Layer 6 of a small transformer language model trained on English Wikipedia (11 layers, counted from 0, width 64).
A neuron adds its activation times its output weights to the MLP's output. To switch it off is to set its activation to zero at one token and run the rest of the model.

Output weights of the MLP neurons that the questions are about. A number n stands for n times 0.0021.
n9: -55 27 -5 -7 -14 -48 -13 44 -14 -16 12 30 6 28 40 14 20 -6 8 -32 59 -48 -18 -19 -49 -8 0 -29 14 -32 7 -13 35 7 -60 68 -7 -19 -39 48 10 0 20 43 28 21 12 50 -53 1 11 -13 5 8 -26 6 -40 1 25 -27 -13 22 -23 18
n22: 23 -23 7 5 -1 -10 -47 -18 43 24 10 -24 26 -17 -20 18 -16 4 -30 -34 -49 -8 1 26 -6 -16 89 -86 -28 -30 2 16 12 11 -14 -25 4 10 9 -18 -20 27 -66 6 60 2 11 80 -10 -3 45 6 -48 -13 14 15 29 -1 39 1 10 -21 1 54
n30: -52 53 37 -11 -35 15 -32 15 -31 13 20 13 -8 32 19 -32 44 -11 -3 -21 53 5 -42 -4 -1 -53 -25 -18 57 6 -41 21 34 -13 -6 27 35 -55 -16 -5 -17 23 4 28 -6 -44 67 30 -24 -5 -22 -10 -6 40 -14 -11 1 -2 1 -5 -48 -10 43 51
n35: -73 -46 46 -7 24 -13 -23 45 -42 -69 15 3 8 -39 -39 33 -10 -4 23 2 -5 43 22 -55 40 28 43 -24 -9 19 26 30 27 -2 -21 48 9 -2 5 5 3 -32 -22 -44 16 17 0 20 29 30 -11 -3 17 -21 -19 32 20 -24 -15 -12 45 -32 30 -28
n83: -20 -30 -3 1 -46 -21 -24 6 43 27 -3 -33 30 55 -4 41 -21 -74 -2 3 27 -5 -16 56 -47 -13 -36 -34 11 56 63 1 18 52 -5 -2 -45 -31 -42 -16 -58 45 5 31 -35 8 15 54 -9 40 -26 -20 -43 -34 27 6 26 31 11 -24 -10 -21 15 -16
n89: -28 -67 12 -12 -14 -76 -13 14 83 27 36 -5 -32 -37 13 39 23 -16 27 -5 -41 22 6 19 -24 -44 -31 37 16 -3 -37 -5 -4 -1 -15 21 32 2 35 -56 -4 -16 5 20 -36 59 -40 -21 -15 66 12 18 -14 19 5 13 20 33 -48 -1 -3 11 -8 -61
n92: -5 -30 12 8 -10 -27 -23 61 -38 -34 -54 -27 25 6 23 68 18 -22 38 41 -34 -37 24 69 -4 -10 -8 -7 29 8 -20 8 27 33 2 -5 31 -35 10 22 8 15 0 -57 -12 -39 -80 79 14 -12 24 35 -42 17 -47 -3 -24 -8 6 13 30 9 -50 -16
n104: 26 -40 40 -34 1 -14 28 52 37 -30 -16 -24 -22 -20 -19 -4 -23 -16 -9 -38 -2 -6 55 48 39 -44 0 -39 -54 -19 15 18 58 40 14 -10 -13 -11 1 44 11 18 -1 45 16 -27 -10 -52 -27 -30 -15 -4 -33 5 53 -22 63 14 -11 -13 -23 11 24 16
n125: -35 -61 -23 -9 16 24 9 8 14 33 -30 22 -38 16 21 27 -5 -88 7 -19 41 -22 15 18 -1 16 -24 18 5 -31 -26 -6 -17 -31 -2 44 19 -59 9 -35 -25 32 -24 0 24 -12 -14 -19 35 29 44 12 15 69 -5 74 -20 44 9 28 -10 6 -71 -35
n140: 4 6 13 0 -9 31 -44 -16 -35 12 20 38 -53 17 -53 71 -54 -13 -10 5 7 61 16 67 -10 -3 -22 -20 40 0 -7 -74 -41 -1 30 -14 19 -18 -21 30 -35 -38 27 31 -43 -29 7 -22 32 11 32 11 43 26 4 8 -37 37 0 -28 -9 9 35 1
n153: 13 -38 -21 -46 48 -19 5 -40 10 19 -8 -32 -42 -24 18 19 30 -41 -15 6 8 -17 -18 -32 15 -1 21 2 -15 27 -28 40 38 -51 24 28 34 -8 73 7 -7 -6 -8 16 6 30 -16 2 51 -13 -10 32 -29 -44 -26 -14 -9 -34 13 44 71 38 -16 -37
n154: -31 39 20 -82 -21 -34 6 0 29 -22 -12 0 -23 -25 -39 38 31 33 5 -13 -43 27 -9 -52 -11 32 -8 -57 -23 11 45 13 -33 32 -18 15 8 -10 -1 -16 -34 -45 62 33 7 51 -50 -43 24 6 4 -5 -11 -15 12 26 -12 48 22 -8 21 -9 46 10
n160: 10 -59 -88 11 20 -25 -17 43 11 22 -44 -43 -5 -27 -30 18 -51 -32 43 19 -3 2 5 -14 25 25 16 -28 -28 61 -10 -22 6 -7 48 11 -18 4 -3 55 -21 29 -23 18 38 1 -15 2 12 14 31 3 -34 19 52 15 -29 -18 -11 -41 -11 16 5 5
n161: 33 23 27 22 50 38 -16 -6 27 -36 -11 2 33 -36 -13 -10 -31 -21 -25 18 -27 34 -22 48 31 72 6 -32 -18 -11 -8 14 -46 -43 31 -26 69 17 -49 -48 46 -3 -9 -21 -45 8 53 24 9 23 -16 19 22 4 4 -31 11 -5 -27 -28 -32 -52 1 -28
n164: -4 1 -86 24 38 -11 -30 22 28 23 -45 52 29 17 -6 -2 -25 -53 3 -16 -21 -39 -67 -4 -33 -38 -3 -19 11 -6 0 -23 41 -28 14 19 9 12 22 72 -24 -6 38 -5 13 24 -42 -1 86 5 24 11 -15 4 12 31 -15 -13 -1 -47 9 2 -6 18
n178: 5 22 5 18 -2 12 -32 -27 -26 11 26 25 -13 -9 -9 35 56 39 -22 -18 24 9 -38 -62 26 -35 9 -2 15 -12 18 -29 -29 -95 -5 11 -10 39 14 -42 11 -50 23 34 -10 13 34 36 -13 -17 34 3 4 9 46 17 1 29 57 -10 -13 -35 -38 20

Each question names a token from some text and the token that comes next. It shows the activations a of the neurons there, in the order above. A number n stands for n times 0.064.

Then comes g, the gradient of the next token's log-probability with respect to the MLP's output, scaled to length 1. A neuron's effect is roughly proportional to its activation times (output weights . g). A number n stands for n times 0.0049.

"us", then " –"
a: 0 0 12 8 0 0 2 4 0 0 54 -2 -6 1 22 0
g: 46 47 8 19 -7 32 -24 -21 51 -47 23 28 4 4 19 -21 13 -14 7 -1 -15 -5 21 17 9 26 -2 2 7 -15 7 -51 8 -2 -24 20 61 -25 -5 -23 -54 7 -32 14 29 24 -60 -23 -10 -31 -14 36 -6 -22 -6 11 10 22 19 -8 -41 -3 -34 -5
Switching off which neuron hurts the next token most? n160

" of", then " comp"
a: -1 25 0 7 0 16 0 -1 1 0 0 0 0 12 1 0
g: -27 2 -14 -21 -9 31 32 5 -10 -34 -8 -35 -26 27 56 -13 -1 -20 -8 9 -34 -28 -11 59 23 90 -20 14 16 12 -13 22 4 11 14 -5 -6 16 24 -3 -29 27 0 -8 -25 30 31 -7 -3 14 1 -2 -21 -25 -19 -13 -19 -31 11 15 30 -47 15 -48
Switching off which neuron hurts the next token most? n161

"er", then " E"
a: 0 0 0 -15 0 2 0 7 0 0 -17 0 9 0 46 -37
g: 38 20 24 -9 15 -51 -17 27 9 -14 -23 34 -16 15 -13 -9 6 36 -11 -51 20 1 22 -15 -18 -46 26 -35 -12 15 2 -13 -27 -60 -11 -6 36 -17 -16 13 -31 7 -6 -2 -10 4 54 -3 23 42 26 18 -38 -1 58 9 29 16 14 -15 -8 -48 0 -6
Switching off which neuron hurts the next token most? n164

"a", then "-"
a: 0 0 0 0 -1 0 0 0 0 0 1 22 -4 1 0 -25
g: 26 2 -35 -14 -10 -46 -27 8 -2 20 -7 -2 22 17 34 20 -39 -21 2 33 -34 39 5 -21 13 37 3 -2 -12 14 28 38 11 -11 -16 10 19 62 -33 11 28 -7 2 -25 -38 -41 -7 35 -49 38 -18 -16 10 4 -71 0 5 -19 22 -1 16 -1 16 -27
Switching off which neuron hurts the next token most? n178

"7", then "%"
a: 0 0 0 2 0 0 5 -4 0 2 0 0 0 0 11 3
g: 26 -17 8 18 65 9 -52 17 -11 -57 -8 -28 -10 34 8 -8 -7 -4 15 -17 28 -27 -20 23 -36 39 2 -29 -23 26 8 0 11 -19 -26 -35 16 24 28 -30 -16 25 16 -5 30 29 -17 -7 -4 -47 -20 -3 -18 -17 24 -6 62 -3 -13 -14 24 17 45 -19
Switching off which neuron hurts the next token most? n164

" an", then "n"
a: 7 19 -2 -15 0 2 7 -1 -11 51 0 0 0 7 0 0
g: 36 -9 23 -23 18 58 -26 9 -23 -5 1 4 -16 40 -18 18 8 -26 0 20 6 2 -2 -3 47 24 18 -4 32 42 -18 -44 -57 -6 25 9 4 -8 21 -29 35 -26 -19 -4 9 -7 20 -43 23 2 -36 -8 14 -2 -62 -15 31 -52 -27 26 -27 -3 15 6
Which two neurons, each switched off alone, lower its probability most, in order? n140, n161

" N", then "eb"
a: 0 0 1 0 0 0 0 0 -44 0 0 -2 0 0 0 10
g: -4 61 -28 19 -4 -32 28 -25 -37 20 0 7 -27 22 -24 -27 7 6 34 52 -38 26 29 10 -7 32 6 15 -2 7 10 35 -22 29 -11 27 -21 1 -25 8 -46 -13 -47 -10 -40 42 13 -24 -11 33 23 -5 0 -14 -10 1 -9 7 32 1 -67 -9 -18 13
Switching off which neuron hurts the next token most? n125

"up", then "er"
a: 0 14 0 -13 0 1 0 4 0 0 0 7 1 0 -4 0
g: -32 11 7 -22 -3 -3 16 20 -4 8 14 43 -18 -13 -53 10 28 -37 -32 0 19 38 37 21 16 6 4 37 -39 18 34 -2 -5 30 -6 -14 -12 -12 28 -26 -45 -26 -17 -23 22 12 5 -5 -34 1 11 20 -24 52 -8 43 -11 -37 -56 51 -19 0 1 -26
Switching off which neuron hurts the next token most? n164

" The", then " L"
a: 6 23 -3 -5 0 11 16 0 0 8 0 0 0 14 0 0
g: 16 6 -29 -47 -29 -1 -29 10 13 9 50 -9 -10 -18 -1 16 -20 14 -7 -47 5 -24 5 2 25 -48 43 -38 -15 -35 -29 -17 -41 1 -6 -4 67 16 14 36 -7 -16 9 29 1 -6 -3 6 42 -25 34 -44 4 28 -11 63 7 13 21 -8 -5 8 2 16
Which two neurons, each switched off alone, lower its probability most, in order? n22, n140

"as", then "in"
a: 0 0 0 0 19 0 -24 0 0 0 0 -18 25 0 27 0
g: 11 5 20 15 -28 40 0 -1 -4 -13 44 -26 21 -58 -11 0 -4 -27 -9 9 -7 28 11 3 14 41 -11 -13 -3 1 -9 -26 -5 15 64 -16 -69 -28 -5 27 4 -26 -21 -6 38 -35 5 3 0 13 -6 -1 -2 54 14 -31 -26 -1 -13 65 23 -17 -44 16
Which neuron, switched off, raises the next token's probability most? n164

" that", then " the"
a: -3 35 -17 -8 0 24 8 0 0 1 -5 0 0 22 0 0
g: 2 21 48 2 37 -12 -31 -22 -25 59 -39 -18 1 -3 24 -32 -55 13 14 13 16 31 -8 -36 22 40 3 -30 21 -16 1 4 10 21 26 -35 10 34 -25 21 22 -2 -8 15 15 -49 -51 12 -55 28 0 12 21 -2 -22 -28 -26 11 -19 3 17 -17 10 8
Switching off which neuron hurts the next token most? n161

" L", then "im"
a: 0 0 0 0 0 0 0 0 0 0 -2 -21 0 0 -2 0
g: -8 -6 9 -22 -45 19 -6 26 -4 54 16 3 -43 -34 32 36 -15 -4 2 -21 -1 -11 -38 4 39 30 -23 4 15 17 -7 -2 -2 14 -3 -72 18 1 37 -33 -12 -7 27 11 3 -4 0 -31 -20 -21 24 12 63 29 -10 -22 16 39 -29 -30 27 -47 5 -1
Which neuron, switched off, raises the next token's probability most? n154

" a", then " s"
a: 8 1 -1 -3 0 10 1 -2 0 0 0 0 0 7 0 0
g: 23 2 -37 6 -7 -23 -45 7 -4 7 55 0 3 6 9 -62 46 -32 -21 -46 16 -4 9 9 2 15 -38 -52 28 -16 25 8 30 26 -24 8 -12 -9 -23 10 44 -15 19 24 -24 25 23 15 10 -26 10 55 -35 4 -26 -15 32 -15 -26 21 24 -24 9 -3
Switching off which neuron hurts the next token most? n9

"on", then " n"
a: 0 0 0 13 32 0 0 9 0 6 0 0 -10 0 0 -17
g: -36 -40 -27 -3 16 7 -31 15 38 -37 -3 9 7 8 3 10 32 -24 7 -1 26 -15 -28 15 -41 9 -47 23 -13 47 -35 66 56 11 0 25 2 1 -4 -15 58 13 35 -2 0 -22 -5 -10 -4 -1 -20 -22 -49 -5 11 -15 16 34 -12 -12 33 -2 -31 -21
Which two neurons, each switched off alone, lower its probability most, in order? n83, n178

" l", then "ong"
a: -8 11 -13 0 0 0 0 0 -36 0 -1 1 0 0 0 0
g: 33 -17 -24 26 -4 13 7 -54 -40 50 -2 72 35 -29 -8 -33 -11 0 28 4 -10 32 9 12 10 0 -3 0 -32 -47 20 25 -30 -8 -7 21 11 19 -13 25 16 14 -16 6 -2 -7 -36 -3 -10 -43 26 4 38 15 -18 -5 -31 11 55 -27 -14 -36 13 -27
Switching off which neuron hurts the next token most? n30

"ies", then " with"
a: 0 5 17 1 -1 -1 0 -7 0 2 -38 0 -24 0 16 -1
g: 0 -9 -5 13 -7 -5 18 -30 17 -12 -28 -4 89 -4 3 -13 46 -7 -18 -11 -21 0 -1 -48 17 -37 -3 13 7 -24 11 17 29 -5 -38 15 -23 23 18 1 15 -48 22 -15 -6 -13 -41 1 14 -5 55 -28 16 42 -12 46 -6 33 4 2 10 -5 -1 -64
Which two neurons, each switched off alone, lower its probability most, in order? n160, n164

"O", then " of"
a: 0 0 0 0 -13 0 0 -36 0 -7 0 0 -5 0 -26 13
g: -25 32 -28 -8 -14 7 -39 -25 -7 -25 -30 -37 -16 31 17 6 -30 48 70 -6 39 -28 -24 24 27 35 33 -19 15 30 -9 1 24 43 32 -4 -43 -21 8 -25 -2 8 2 -1 20 -3 -30 2 -19 16 15 -31 27 27 10 -22 -40 6 -20 -24 18 -24 -19 23
Which two neurons, each switched off alone, lower its probability most, in order? n104, n164

" pro", then "v"
a: -25 1 -5 0 0 0 0 0 -15 -4 0 2 0 0 0 4
g: 25 14 -10 -17 43 -74 28 5 22 6 14 45 34 -31 11 -24 68 -2 15 -4 -17 19 29 -49 -34 11 -17 17 -24 -34 13 30 -8 23 -16 -6 -10 -28 -9 1 18 -24 26 -4 -14 29 -38 -30 18 -29 -17 9 30 -14 -29 -4 -9 -5 5 21 -16 42 -1 -21
Which neuron, switched off, raises the next token's probability most? n9

"ame", then " m"
a: 9 12 15 -19 -2 4 0 -2 0 0 0 0 0 0 19 0
g: -22 4 -36 14 20 -5 -8 10 61 13 -9 -37 -19 29 -5 23 30 -37 -46 -31 25 -27 -24 30 -65 15 2 -35 -8 4 -4 -9 27 47 -28 -17 -9 48 8 -3 -14 56 1 -6 -20 38 5 16 -25 -23 1 -9 9 29 7 -22 17 -1 -12 14 6 -30 -6 41
Switching off which neuron hurts the next token most? n35

"eb", then "r"
a: 0 0 0 0 0 13 0 0 0 0 0 11 -11 0 0 1
g: -9 -22 0 20 45 -17 -32 -6 41 -49 -20 -36 36 -56 41 16 -3 19 6 -5 24 29 -1 -3 -2 45 17 6 35 31 19 3 -46 -10 -18 24 2 -10 28 -5 -14 -34 18 31 -15 -50 0 -39 -26 -24 -40 11 -29 -15 -1 -19 24 -5 27 1 25 27 -11 19
Switching off which neuron hurts the next token most? n154

"as", then "ile"
a: 0 0 1 0 0 0 -16 0 0 0 -1 -37 24 0 0 0
g: -27 27 -3 -10 14 39 16 -27 12 20 14 -49 67 6 9 9 1 16 -20 -46 -12 -19 6 -23 14 -3 12 6 3 24 36 -3 -23 -38 30 -30 -52 6 0 -10 16 54 -16 6 -25 -2 -23 11 -8 8 12 -3 -28 34 -31 -9 3 -47 -14 53 -28 22 -21 43
Switching off which neuron hurts the next token most? n154

"1", then ","
a: 28 0 0 1 0 0 -1 0 0 2 -16 0 0 0 5 -10
g: 6 25 19 31 3 -24 4 -6 10 -21 33 8 26 6 13 -64 9 19 16 -14 1 -55 3 4 -45 2 -9 -18 -54 16 -21 -3 6 62 -23 -3 33 -46 32 4 8 -17 18 -20 -7 54 6 12 14 -20 -27 -1 23 16 -37 43 5 -16 -9 17 12 -43 18 -32
Which two neurons, each switched off alone, lower its probability most, in order? n9, n178

" ", then "end"
a: 0 0 -4 7 0 0 0 -17 0 0 0 -2 0 -10 0 0
g: 8 23 17 9 -6 44 26 0 40 -11 -43 9 -12 -18 2 -6 -3 26 1 -6 17 -27 21 13 16 21 5 8 -5 45 61 11 -17 10 14 -6 10 -8 1 10 -11 46 -56 -26 -20 62 -3 11 -53 -14 -16 -18 -11 -22 -15 -72 2 -45 -7 -27 24 -19 -16 6
Switching off which neuron hurts the next token most? n30

"ts", then " in"
a: 0 -10 7 13 0 0 0 1 0 0 -51 0 22 0 47 0
g: 7 -29 43 46 -11 -7 -20 -28 1 32 10 35 40 12 -31 15 -15 -9 14 28 -8 11 -33 21 12 -20 7 -17 78 -1 -26 -6 -13 -3 -2 21 -77 -5 22 5 31 50 -13 -20 -13 -31 -26 5 12 -38 -7 18 -1 -1 11 -17 -6 -31 14 -18 -8 -44 21 13
Which two neurons, each switched off alone, lower its probability most, in order? n153, n164

" the", then " part"
a: 4 14 -3 -7 0 3 5 0 0 5 0 0 0 28 0 0
g: 5 13 8 20 -26 0 1 45 20 12 -21 15 19 10 -12 6 -57 -37 37 -41 6 -10 3 4 -1 36 -33 2 6 -16 -62 -16 22 -8 -1 13 -19 26 -7 15 40 9 34 -2 37 -29 -34 15 -6 -9 13 28 -59 8 15 -34 40 19 15 -28 -4 -35 37 -43
Which two neurons, each switched off alone, lower its probability most, in order? n161, n92

"\n\n", then "The"
a: 0 36 0 -3 0 0 6 0 -4 1 0 7 0 26 0 -2
g: -17 -12 -23 22 -3 15 14 -29 -9 18 0 -32 -14 -15 40 43 0 35 5 -41 94 -6 -7 3 31 -41 7 -5 -2 -37 -16 -19 -6 2 7 -2 34 -4 9 4 5 -1 -8 -24 36 -60 -33 33 29 -29 -31 19 -20 31 20 15 -5 8 25 -2 6 -36 6 -28
Which two neurons, each switched off alone, lower its probability most, in order? n22, n92

"al", then " that"
a: 0 0 0 -11 0 -12 0 0 0 0 0 2 -39 1 0 0
g: -43 -5 7 10 13 0 -12 6 -16 -28 -21 -34 17 18 22 20 -5 -23 49 10 21 -21 14 20 13 -12 -17 -29 -19 -18 -41 14 12 18 37 22 -28 -12 -20 21 91 40 29 -19 -12 18 -23 11 -15 4 -14 18 -29 -12 -40 -42 31 7 19 -32 14 -5 -36 37
Switching off which neuron hurts the next token most? n89

" v", then "ot"
a: 53 0 -29 19 0 0 0 5 0 4 -7 0 0 -19 0 -12
g: -4 14 26 -9 -8 -48 19 32 -6 -20 -25 56 -33 1 -26 33 -3 29 -28 -16 51 1 4 39 28 21 31 -26 38 13 65 12 28 -13 7 2 48 11 -15 -9 -14 -2 -29 1 6 -25 -28 3 -5 -12 -8 -37 14 -16 -13 -24 -53 -27 -17 -43 -12 7 1 15
Switching off which neuron hurts the next token most? n9

"s", then "i"
a: -2 0 0 0 0 0 0 -2 0 0 -34 -2 20 0 11 -28
g: -5 -16 29 -1 0 -9 -30 27 6 -35 -15 34 9 -55 23 4 11 -30 -59 -11 -16 3 23 -5 10 -21 42 39 12 -22 25 -20 -15 -17 48 32 -38 16 -30 13 -20 1 -40 -7 5 -33 6 58 34 32 16 -5 -31 -28 -26 -5 36 22 3 3 -16 -3 38 6
Switching off which neuron hurts the next token most? n153

" g", then "en"
a: 15 -15 -29 -1 0 0 0 0 0 0 -1 2 0 -9 0 0
g: 4 -25 -18 22 -8 -11 22 -5 13 -8 -27 20 -11 -28 -10 -10 54 -23 10 -18 -12 -11 0 -7 -75 37 -6 34 -11 -29 -12 0 40 20 3 11 12 44 -8 -11 28 -8 7 13 24 -57 -9 -17 5 -11 -20 -46 31 38 60 24 16 12 34 11 -4 -24 -41 -30
Switching off which neuron hurts the next token most? n30

" Cl", then "as"
a: 0 0 0 0 0 0 0 0 0 -1 0 -9 0 3 0 0
g: -8 50 -21 -3 25 -25 -32 8 -13 15 10 -38 -26 34 -36 -58 17 11 9 -11 -15 2 5 25 -55 -6 10 -33 8 -36 48 -50 36 24 -1 -9 20 2 -10 9 -16 -9 30 27 -43 38 10 5 -1 26 -32 16 -5 29 13 -18 45 -34 3 -7 10 6 -12 32
Which neuron, switched off, raises the next token's probability most? n154

";", then "\n\n"
a: 0 4 19 5 0 0 0 -2 0 5 11 -2 0 0 13 0
g: 45 -31 -3 21 30 22 34 16 16 49 2 6 17 1 -55 19 -21 -1 34 50 4 2 -14 -48 -28 6 -30 7 -39 7 2 20 -39 -6 -5 -14 17 -22 0 -8 -43 -4 -8 37 -5 -2 17 -17 13 -29 -24 31 12 -24 -23 34 -55 7 -34 40 -17 27 -11 10
Switching off which neuron hurts the next token most? n153

"d", then "s"
a: 0 0 0 0 -1 0 0 -9 0 0 0 0 0 0 -11 0
g: -30 11 20 20 53 7 33 -21 -16 -28 -31 -59 36 44 -3 -40 11 0 -15 -13 13 15 29 -7 -13 -9 -19 44 -26 2 -8 -3 -6 -3 13 -24 6 12 -5 -15 30 -7 -28 28 -27 61 14 -23 -9 -49 -28 28 12 6 -44 -9 -14 10 43 41 -6 -22 20 -1
Switching off which neuron hurts the next token most? n164

"i", then "ber"
a: 4 0 0 0 -1 9 14 0 0 0 0 18 0 0 0 -53
g: 2 16 1 -10 -10 33 -13 17 30 -28 -17 -31 -10 -26 -48 11 10 -10 -4 51 25 2 -5 9 66 35 -12 1 -32 -15 -5 -6 12 66 -5 17 -48 10 7 -2 2 -39 41 -8 4 -14 -7 -45 21 -21 30 -21 -1 21 -7 -23 -56 -20 4 24 38 -13 -23 27
Switching off which neuron hurts the next token most? n178

"u", then "ff"
a: -2 0 0 0 0 36 8 0 -8 0 0 7 -3 0 0 1
g: 23 -36 -15 6 -33 -8 -9 -3 10 -23 17 -25 -58 8 -31 4 -1 20 11 6 2 14 27 12 39 41 -23 28 -26 14 -17 19 29 45 -26 12 24 47 29 3 39 31 40 -25 -40 -36 -19 -39 -46 -33 28 16 27 -1 -16 -32 -8 8 -18 -15 16 -12 2 -22
Switching off which neuron hurts the next token most? n89

"m", then "az"
a: 0 0 0 0 29 0 0 -6 -8 0 0 11 0 -3 0 0
g: 1 8 -10 -7 45 -11 -36 19 -34 15 12 69 -13 -13 7 2 -20 27 4 -3 -19 22 7 21 33 -7 -6 -14 -13 3 -6 -7 -28 -56 -19 -52 -51 24 9 0 6 47 37 -10 19 -54 16 -15 6 2 -13 -53 -17 24 4 -30 1 23 -6 21 -6 22 30 45
Switching off which neuron hurts the next token most? n125

"wn", then "ed"
a: -4 53 0 -7 0 6 0 6 29 0 3 0 -1 0 0 0
g: -37 8 22 36 5 2 -12 -4 -13 32 -10 -19 91 -21 0 -42 -7 -13 -39 -3 -7 -14 7 -24 30 -13 35 18 14 -1 29 19 41 -8 -22 12 0 -2 -29 -33 1 -7 10 6 -23 -11 29 -1 11 31 53 11 -27 -4 6 -48 -33 -28 6 45 -17 24 -29 -34
Switching off which neuron hurts the next token most? n22

"as", then "k"
a: 0 0 0 0 4 0 -23 0 0 0 -3 -13 23 0 0 -26
g: -40 10 15 22 2 8 75 -14 -5 -15 -4 -6 45 3 40 -12 1 30 -9 -15 -10 -18 20 -3 9 -28 10 21 -8 10 15 -2 -48 -24 -44 2 -51 2 12 -3 0 26 -22 -1 35 1 9 -31 -8 -22 -6 -33 38 7 -19 16 25 -1 -12 -2 -5 -36 -38 84
Switching off which neuron hurts the next token most? n92

"an", then " and"
a: 0 0 0 3 4 8 0 0 0 1 0 0 -3 18 0 -21
g: -29 -8 -42 -28 -36 1 -45 -15 -10 24 -28 -29 19 21 31 -44 -5 -12 -5 -38 -13 -14 -24 1 -19 21 -22 27 0 10 -2 37 12 33 -14 19 -15 17 26 -12 65 11 30 8 1 -15 -24 -30 12 11 -11 58 1 -16 -23 75 29 -16 4 23 16 14 -18 2
Which neuron, switched off, raises the next token's probability most? n161

"ul", then "ine"
a: 0 0 0 -13 0 4 0 0 0 0 6 0 -16 2 0 -3
g: 18 2 -27 -34 1 -14 13 -33 -15 -12 -12 -31 33 7 -11 25 33 17 14 -5 -21 9 4 -14 43 -2 -3 -51 -16 52 -8 -41 -43 30 -7 -2 29 33 0 -47 -14 7 52 29 26 -3 -38 11 -19 21 -5 -35 -47 50 7 13 -7 2 26 35 -22 -5 -16 20
Switching off which neuron hurts the next token most? n35